Layer 7 of a small transformer language model trained on English Wikipedia (11 layers, counted from 0, width 128).
A neuron's activation on a vector x is GELU(gate . x) times (in . x), where the dot is the dot product.

Input weights of the MLP neurons that the questions are about. A number n stands for (n - 128) times 0.0048.
n16 gate: 129, 109, 162, 163, 95, 131, 128, 147, 105, 58, 86, 83, 164, 149, 146, 112, 120, 130, 105, 153, 104, 129, 127, 61, 170, 84, 138, 195, 174, 148, 161, 127, 133, 144, 92, 105, 93, 136, 76, 132, 128, 197, 143, 112, 83, 107, 118, 93, 118, 90, 131, 78, 163, 142, 137, 129, 188, 209, 111, 165, 72, 132, 161, 156, 133, 127, 148, 106, 96, 139, 100, 142, 110, 116, 94, 178, 165, 77, 180, 149, 81, 143, 165, 68, 99, 173, 145, 143, 85, 112, 160, 148, 132, 184, 81, 106, 25, 66, 194, 248, 118, 117, 79, 136, 110, 77, 107, 109, 148, 72, 146, 87, 138, 92, 142, 95, 74, 205, 105, 107, 134, 146, 147, 95, 126, 66, 134, 156
n214 gate: 100, 165, 98, 126, 88, 42, 89, 127, 155, 134, 154, 141, 145, 106, 149, 124, 129, 167, 140, 77, 83, 180, 106, 93, 118, 131, 16, 103, 112, 110, 155, 123, 175, 119, 71, 79, 168, 112, 130, 134, 88, 104, 78, 111, 121, 147, 105, 90, 157, 128, 126, 99, 123, 59, 103, 161, 121, 187, 131, 102, 119, 133, 170, 48, 168, 151, 135, 168, 163, 128, 160, 139, 134, 133, 67, 147, 137, 114, 158, 152, 154, 104, 143, 160, 159, 161, 139, 142, 193, 90, 96, 136, 75, 199, 136, 150, 132, 95, 146, 116, 148, 164, 161, 70, 152, 125, 194, 170, 142, 135, 148, 63, 130, 182, 131, 122, 135, 125, 130, 90, 134, 191, 94, 142, 103, 120, 173, 151
n224 gate: 88, 122, 93, 144, 121, 100, 133, 76, 130, 172, 122, 131, 92, 147, 153, 159, 179, 189, 123, 113, 99, 135, 177, 169, 79, 145, 151, 32, 76, 158, 98, 96, 166, 152, 153, 114, 136, 132, 93, 118, 153, 130, 172, 138, 176, 7, 88, 105, 74, 120, 178, 127, 102, 128, 95, 141, 125, 134, 83, 148, 172, 165, 113, 98, 181, 126, 90, 113, 142, 140, 125, 96, 176, 102, 159, 146, 101, 181, 142, 106, 100, 83, 156, 128, 110, 114, 107, 79, 123, 107, 142, 157, 201, 139, 191, 164, 159, 121, 156, 99, 80, 131, 105, 170, 127, 57, 95, 196, 108, 124, 177, 157, 240, 80, 112, 150, 87, 103, 135, 205, 132, 121, 81, 136, 45, 142, 138, 133
n286 gate: 111, 186, 56, 162, 174, 129, 166, 106, 170, 57, 182, 136, 130, 83, 107, 160, 98, 69, 159, 139, 158, 176, 113, 57, 144, 101, 172, 174, 130, 133, 82, 187, 116, 95, 129, 91, 89, 170, 132, 174, 96, 129, 77, 176, 178, 83, 61, 188, 178, 153, 172, 134, 155, 142, 153, 129, 104, 70, 158, 100, 88, 156, 171, 145, 104, 114, 170, 98, 170, 122, 100, 148, 236, 126, 147, 60, 101, 151, 96, 73, 79, 58, 87, 66, 109, 166, 42, 119, 57, 198, 139, 186, 82, 134, 109, 102, 121, 63, 78, 124, 124, 94, 141, 71, 95, 144, 77, 128, 194, 128, 138, 105, 120, 175, 198, 188, 123, 125, 84, 98, 101, 195, 67, 155, 153, 122, 151, 98
n16 in: 79, 96, 92, 133, 146, 114, 170, 88, 125, 126, 72, 115, 164, 159, 155, 183, 110, 222, 138, 134, 113, 97, 84, 114, 117, 135, 142, 128, 88, 137, 102, 120, 139, 97, 81, 105, 183, 195, 174, 163, 62, 127, 128, 100, 158, 170, 167, 111, 161, 166, 110, 129, 181, 107, 127, 41, 111, 79, 195, 70, 117, 146, 150, 88, 98, 161, 112, 96, 165, 56, 129, 133, 102, 135, 142, 102, 92, 131, 142, 140, 129, 168, 122, 59, 119, 97, 124, 126, 67, 166, 121, 124, 117, 185, 108, 138, 195, 162, 59, 89, 152, 159, 200, 183, 90, 154, 199, 76, 197, 115, 98, 187, 126, 105, 128, 97, 80, 99, 125, 88, 175, 153, 148, 130, 126, 161, 160, 185
n214 in: 105, 116, 69, 158, 82, 125, 100, 113, 176, 120, 124, 120, 152, 59, 92, 118, 121, 127, 87, 160, 141, 141, 89, 172, 173, 97, 126, 140, 127, 113, 169, 159, 151, 139, 120, 137, 99, 143, 77, 62, 108, 150, 112, 189, 128, 109, 103, 105, 108, 100, 77, 82, 102, 127, 133, 138, 141, 160, 129, 155, 111, 45, 91, 96, 167, 126, 133, 116, 161, 126, 123, 58, 108, 156, 167, 109, 129, 127, 166, 68, 144, 146, 94, 96, 132, 149, 117, 187, 99, 108, 119, 135, 95, 192, 154, 138, 179, 96, 161, 98, 207, 163, 132, 126, 112, 117, 130, 146, 100, 79, 152, 221, 177, 84, 92, 126, 178, 136, 125, 136, 101, 101, 104, 144, 114, 72, 117, 71
n224 in: 155, 164, 150, 163, 145, 128, 118, 176, 110, 197, 106, 142, 98, 123, 188, 127, 167, 91, 139, 126, 141, 106, 59, 122, 136, 157, 120, 132, 128, 120, 141, 57, 71, 117, 170, 124, 108, 185, 94, 159, 123, 161, 98, 135, 105, 133, 95, 108, 134, 129, 49, 115, 146, 152, 118, 157, 101, 104, 76, 158, 110, 91, 121, 107, 122, 217, 140, 118, 114, 127, 150, 37, 145, 99, 75, 106, 154, 77, 111, 109, 155, 218, 90, 52, 145, 84, 66, 205, 128, 82, 135, 104, 158, 105, 163, 143, 117, 142, 110, 76, 91, 84, 129, 129, 125, 188, 101, 137, 166, 89, 112, 124, 89, 73, 108, 144, 81, 126, 153, 125, 68, 179, 129, 157, 90, 107, 120, 123
n286 in: 107, 134, 176, 94, 93, 196, 128, 124, 93, 169, 118, 162, 129, 155, 75, 116, 149, 145, 149, 171, 138, 118, 106, 124, 76, 115, 76, 211, 120, 60, 103, 122, 143, 80, 191, 53, 177, 91, 150, 160, 127, 107, 110, 178, 141, 93, 134, 107, 86, 217, 102, 130, 100, 124, 122, 66, 152, 136, 94, 97, 96, 14, 77, 115, 49, 190, 134, 119, 93, 229, 146, 141, 114, 77, 121, 161, 216, 93, 123, 157, 116, 131, 111, 71, 101, 84, 99, 67, 135, 118, 138, 170, 53, 29, 148, 151, 191, 31, 94, 122, 87, 130, 66, 180, 191, 168, 97, 158, 109, 182, 151, 171, 101, 89, 78, 161, 111, 103, 95, 191, 178, 144, 141, 122, 185, 129, 172, 123

Each question shows a token from some text and the vector x that enters the MLP there. A number n stands for (n - 128) times 0.028.

"9": 138, 139, 39, 114, 161, 147, 108, 96, 125, 150, 155, 115, 121, 161, 156, 119, 95, 202, 137, 103, 94, 90, 117, 135, 178, 77, 171, 105, 95, 127, 110, 107, 142, 101, 188, 109, 118, 110, 58, 115, 145, 81, 147, 125, 115, 124, 121, 123, 92, 86, 104, 166, 146, 182, 132, 130, 155, 168, 183, 70, 149, 106, 111, 176, 136, 110, 89, 154, 150, 109, 179, 150, 111, 161, 167, 134, 135, 93, 90, 155, 138, 193, 134, 160, 131, 129, 121, 144, 130, 44, 141, 124, 142, 182, 88, 125, 169, 152, 132, 164, 164, 156, 123, 107, 118, 151, 113, 153, 132, 158, 119, 142, 107, 143, 163, 173, 144, 156, 106, 132, 166, 154, 195, 83, 139, 149, 145, 166
Which neuron fires most, and how strongly? n224, at about 0.17

"born": 122, 147, 113, 154, 132, 105, 129, 87, 131, 162, 125, 142, 83, 145, 121, 120, 148, 159, 198, 113, 151, 125, 122, 152, 153, 87, 141, 128, 126, 102, 185, 139, 114, 87, 182, 96, 74, 119, 132, 104, 180, 59, 143, 182, 96, 162, 116, 155, 137, 125, 122, 149, 146, 106, 136, 118, 131, 129, 155, 56, 165, 95, 123, 94, 160, 82, 108, 117, 148, 75, 175, 133, 134, 144, 131, 151, 147, 67, 137, 128, 162, 198, 132, 147, 89, 76, 151, 171, 143, 120, 190, 119, 87, 179, 158, 139, 167, 142, 110, 115, 121, 152, 145, 84, 146, 130, 84, 128, 52, 171, 179, 116, 188, 154, 162, 167, 129, 165, 142, 99, 109, 114, 150, 145, 119, 127, 150, 135
Which neuron lights up most? n214

"ah": 156, 190, 84, 123, 130, 166, 53, 128, 135, 101, 159, 145, 108, 137, 70, 115, 159, 108, 149, 139, 180, 137, 166, 126, 110, 128, 131, 144, 124, 129, 158, 141, 131, 141, 113, 129, 144, 125, 129, 76, 158, 149, 138, 165, 116, 195, 150, 152, 117, 98, 148, 117, 159, 112, 156, 120, 145, 114, 141, 113, 175, 137, 138, 146, 165, 141, 147, 115, 159, 135, 121, 110, 107, 137, 107, 158, 125, 148, 97, 141, 163, 224, 177, 149, 191, 86, 119, 137, 155, 95, 118, 151, 126, 175, 108, 132, 164, 123, 121, 134, 113, 117, 163, 186, 126, 83, 96, 141, 103, 118, 121, 136, 142, 105, 136, 159, 90, 103, 89, 150, 134, 154, 141, 121, 158, 133, 116, 188
Which neuron lights up most? n16

"3": 141, 126, 80, 163, 170, 161, 112, 124, 125, 103, 141, 147, 161, 145, 134, 120, 113, 212, 183, 99, 101, 104, 101, 130, 135, 137, 194, 117, 124, 155, 130, 146, 136, 153, 200, 103, 149, 88, 92, 113, 170, 89, 170, 183, 144, 180, 181, 156, 97, 129, 107, 106, 128, 139, 100, 109, 136, 167, 111, 128, 117, 152, 104, 178, 109, 138, 137, 174, 134, 136, 115, 132, 87, 139, 156, 158, 90, 131, 79, 157, 109, 196, 139, 166, 83, 75, 113, 179, 132, 113, 120, 144, 98, 168, 111, 113, 168, 105, 109, 141, 155, 129, 147, 81, 104, 153, 108, 140, 109, 165, 116, 114, 126, 134, 113, 181, 118, 96, 133, 136, 140, 118, 126, 128, 165, 100, 151, 147
Which neuron fires most, and how strongly? n224, at about 0.2

"–": 124, 141, 102, 142, 145, 97, 100, 64, 167, 176, 116, 155, 155, 190, 142, 81, 164, 148, 135, 125, 66, 119, 145, 128, 131, 6, 136, 136, 105, 151, 153, 104, 170, 149, 132, 89, 76, 113, 93, 129, 134, 83, 130, 152, 146, 166, 138, 130, 64, 92, 162, 131, 136, 133, 112, 134, 139, 155, 167, 58, 135, 118, 144, 166, 127, 93, 134, 124, 154, 107, 147, 131, 121, 129, 131, 133, 155, 129, 113, 140, 126, 174, 133, 145, 89, 130, 124, 119, 145, 50, 154, 139, 120, 149, 152, 115, 130, 163, 138, 73, 159, 182, 114, 19, 141, 205, 126, 128, 124, 182, 96, 99, 103, 143, 125, 178, 154, 120, 113, 121, 141, 132, 154, 104, 136, 112, 101, 134
Which neuron fires most, and how strongly? n214, at about 1.1

"2": 141, 184, 112, 86, 162, 145, 110, 73, 149, 155, 111, 123, 136, 181, 104, 117, 124, 168, 207, 109, 91, 114, 96, 130, 140, 136, 110, 111, 126, 161, 133, 101, 109, 122, 162, 69, 122, 121, 132, 159, 159, 67, 158, 129, 127, 163, 114, 123, 85, 110, 42, 89, 78, 165, 144, 153, 131, 165, 117, 98, 174, 143, 121, 148, 139, 135, 106, 127, 139, 115, 170, 113, 113, 124, 209, 154, 97, 81, 56, 173, 89, 147, 152, 160, 101, 146, 111, 161, 145, 89, 150, 157, 170, 134, 130, 144, 157, 87, 80, 104, 120, 163, 136, 104, 141, 176, 97, 165, 105, 144, 121, 150, 165, 150, 170, 112, 173, 127, 116, 92, 153, 132, 131, 127, 116, 66, 110, 143
Which neuron lights up most? n224

" Ha": 129, 130, 110, 96, 151, 122, 114, 65, 183, 118, 135, 201, 110, 140, 161, 211, 122, 144, 134, 166, 145, 154, 167, 140, 113, 117, 145, 113, 176, 153, 170, 111, 147, 109, 118, 82, 96, 109, 162, 97, 148, 96, 154, 130, 139, 173, 114, 124, 138, 120, 87, 129, 175, 165, 77, 160, 210, 61, 121, 132, 116, 153, 81, 128, 90, 121, 147, 113, 160, 125, 176, 109, 145, 123, 105, 165, 123, 101, 134, 145, 119, 176, 154, 99, 178, 132, 117, 154, 133, 134, 84, 99, 108, 158, 100, 122, 169, 113, 102, 119, 146, 106, 137, 141, 124, 200, 141, 117, 136, 142, 155, 112, 78, 94, 115, 166, 135, 124, 86, 139, 137, 99, 112, 175, 167, 101, 167, 119
Which neuron fires most, and how strongly? n286, at about 1.2

" ": 125, 144, 92, 125, 167, 144, 125, 138, 160, 134, 103, 153, 137, 167, 131, 79, 139, 126, 143, 137, 124, 109, 140, 127, 116, 88, 158, 90, 117, 212, 183, 135, 144, 167, 124, 96, 84, 115, 216, 90, 160, 86, 121, 78, 103, 187, 128, 123, 96, 144, 131, 126, 118, 127, 97, 115, 107, 92, 161, 57, 120, 114, 118, 154, 128, 101, 99, 108, 153, 148, 80, 126, 121, 135, 131, 128, 167, 113, 110, 114, 164, 168, 147, 146, 89, 128, 135, 165, 148, 98, 157, 140, 124, 134, 130, 132, 118, 160, 105, 84, 132, 104, 137, 45, 126, 179, 95, 147, 112, 155, 102, 119, 107, 111, 80, 185, 166, 112, 122, 120, 124, 165, 136, 85, 107, 94, 127, 157
Which neuron lights up most? n286

" medal": 157, 157, 107, 163, 112, 130, 100, 85, 155, 121, 158, 175, 109, 192, 110, 84, 161, 159, 160, 102, 87, 107, 96, 146, 98, 111, 153, 121, 106, 177, 165, 151, 129, 182, 117, 148, 133, 78, 133, 156, 155, 147, 143, 153, 131, 160, 153, 124, 110, 138, 115, 86, 118, 134, 106, 92, 145, 146, 155, 102, 158, 117, 168, 152, 165, 138, 168, 134, 159, 70, 153, 98, 145, 167, 164, 177, 149, 186, 172, 130, 141, 145, 180, 103, 141, 114, 110, 158, 121, 59, 130, 144, 100, 78, 120, 123, 155, 120, 109, 87, 136, 157, 171, 131, 131, 83, 124, 82, 112, 119, 102, 145, 168, 104, 110, 140, 99, 85, 92, 107, 138, 150, 171, 177, 149, 74, 147, 137
The two highest activations, in order: n214, n286

",": 124, 158, 84, 146, 135, 141, 139, 116, 140, 94, 154, 143, 143, 133, 146, 113, 133, 152, 134, 168, 101, 87, 128, 94, 109, 131, 139, 137, 149, 135, 180, 144, 114, 164, 148, 127, 77, 86, 126, 82, 140, 82, 124, 172, 138, 181, 153, 107, 102, 121, 134, 139, 78, 122, 119, 98, 93, 136, 122, 68, 94, 177, 127, 174, 141, 100, 138, 127, 129, 140, 99, 120, 109, 135, 112, 220, 118, 99, 126, 160, 101, 144, 156, 159, 90, 112, 121, 155, 147, 76, 155, 106, 111, 142, 139, 131, 149, 136, 99, 136, 155, 156, 105, 108, 88, 147, 88, 123, 79, 161, 109, 144, 134, 125, 114, 188, 107, 125, 130, 119, 90, 127, 143, 160, 160, 130, 135, 136
Which neuron lights up most? n224

" U": 112, 138, 101, 149, 140, 152, 106, 99, 155, 117, 92, 151, 127, 163, 196, 124, 126, 125, 98, 101, 127, 131, 114, 129, 121, 61, 144, 114, 149, 180, 161, 116, 113, 127, 131, 126, 119, 90, 179, 146, 118, 95, 123, 160, 98, 203, 152, 149, 123, 126, 106, 111, 126, 155, 114, 157, 218, 112, 116, 114, 103, 176, 135, 126, 148, 125, 160, 165, 145, 109, 140, 87, 94, 158, 127, 144, 172, 118, 124, 130, 111, 179, 172, 155, 170, 125, 106, 159, 120, 126, 131, 85, 92, 136, 109, 92, 148, 151, 106, 127, 99, 103, 162, 72, 131, 126, 117, 125, 77, 136, 154, 121, 139, 130, 122, 160, 144, 102, 139, 127, 144, 119, 150, 130, 166, 80, 158, 140
Which neuron fires most, and how strongly? n286, at about 0.15

"ell": 126, 124, 119, 149, 137, 115, 73, 153, 152, 122, 130, 136, 146, 139, 144, 133, 163, 120, 119, 130, 161, 136, 144, 131, 93, 123, 178, 132, 118, 166, 99, 154, 126, 124, 121, 105, 108, 114, 92, 134, 119, 132, 164, 153, 109, 207, 125, 90, 131, 141, 134, 129, 142, 105, 164, 113, 162, 180, 104, 103, 212, 102, 143, 125, 134, 135, 137, 112, 168, 128, 138, 97, 176, 140, 75, 171, 112, 135, 132, 118, 164, 157, 126, 109, 191, 99, 145, 120, 128, 86, 124, 122, 126, 164, 97, 174, 134, 129, 128, 127, 132, 139, 129, 126, 138, 153, 106, 138, 103, 96, 124, 149, 112, 138, 83, 101, 57, 105, 110, 129, 80, 113, 149, 166, 182, 131, 111, 192
The three highest activations, in order: n214, n16, n286

" the": 108, 171, 113, 113, 130, 105, 123, 150, 127, 159, 98, 142, 160, 156, 116, 97, 159, 126, 107, 134, 133, 116, 119, 153, 114, 84, 132, 119, 123, 112, 160, 136, 114, 156, 131, 94, 95, 94, 100, 107, 156, 81, 127, 122, 78, 189, 126, 145, 124, 136, 102, 125, 122, 175, 81, 113, 116, 134, 138, 90, 105, 153, 109, 128, 97, 132, 83, 113, 140, 135, 105, 120, 117, 129, 117, 245, 134, 134, 100, 129, 133, 151, 148, 157, 99, 141, 127, 150, 142, 140, 174, 156, 126, 118, 139, 121, 124, 150, 68, 130, 120, 155, 146, 104, 121, 118, 109, 125, 135, 145, 130, 140, 129, 150, 135, 152, 161, 95, 130, 125, 138, 127, 98, 149, 158, 125, 130, 158
Which neuron lights up most? n16

"),": 138, 174, 117, 139, 152, 98, 84, 70, 126, 133, 121, 156, 142, 161, 126, 86, 195, 174, 109, 153, 128, 105, 145, 114, 109, 113, 132, 140, 143, 134, 191, 138, 150, 188, 150, 122, 126, 130, 102, 127, 118, 71, 169, 189, 123, 153, 123, 108, 80, 141, 138, 127, 140, 149, 147, 130, 90, 142, 134, 62, 110, 132, 123, 157, 149, 122, 114, 152, 136, 113, 106, 166, 122, 172, 145, 209, 113, 91, 109, 150, 119, 167, 156, 137, 123, 98, 134, 125, 143, 120, 118, 146, 118, 145, 160, 155, 145, 122, 76, 123, 141, 145, 91, 89, 130, 137, 80, 122, 63, 174, 127, 115, 103, 130, 159, 200, 164, 140, 132, 128, 59, 114, 115, 142, 161, 117, 151, 181
Which neuron lights up most? n16

"š": 141, 153, 108, 131, 120, 105, 84, 164, 168, 157, 181, 136, 130, 164, 138, 99, 169, 107, 116, 139, 186, 148, 169, 117, 111, 98, 125, 110, 126, 156, 82, 121, 140, 115, 139, 158, 121, 110, 138, 116, 121, 158, 112, 185, 155, 207, 180, 164, 143, 129, 120, 128, 137, 165, 133, 131, 162, 178, 148, 129, 175, 119, 137, 162, 174, 90, 127, 130, 144, 152, 113, 98, 106, 105, 119, 120, 99, 150, 150, 151, 106, 182, 169, 148, 168, 128, 155, 140, 108, 111, 125, 95, 119, 92, 99, 154, 146, 88, 130, 136, 156, 106, 147, 146, 129, 109, 137, 147, 97, 51, 148, 112, 129, 123, 78, 131, 133, 109, 128, 112, 73, 131, 149, 156, 155, 127, 157, 149
Which neuron lights up most? n16

" alongside": 122, 147, 116, 138, 99, 184, 94, 42, 137, 174, 126, 185, 127, 159, 133, 107, 131, 144, 177, 183, 148, 123, 131, 138, 91, 117, 132, 144, 130, 136, 209, 168, 113, 154, 163, 132, 66, 100, 161, 127, 126, 118, 148, 148, 130, 167, 132, 159, 95, 79, 121, 146, 164, 143, 111, 127, 93, 154, 100, 58, 96, 134, 142, 122, 182, 140, 106, 131, 111, 104, 123, 129, 116, 117, 127, 206, 143, 89, 105, 141, 108, 156, 182, 120, 65, 111, 116, 169, 143, 154, 147, 165, 115, 147, 156, 170, 148, 135, 125, 108, 130, 129, 143, 50, 117, 85, 118, 86, 113, 88, 134, 138, 126, 128, 152, 150, 104, 130, 122, 140, 85, 101, 106, 139, 123, 128, 143, 141
Which neuron lights up most? n224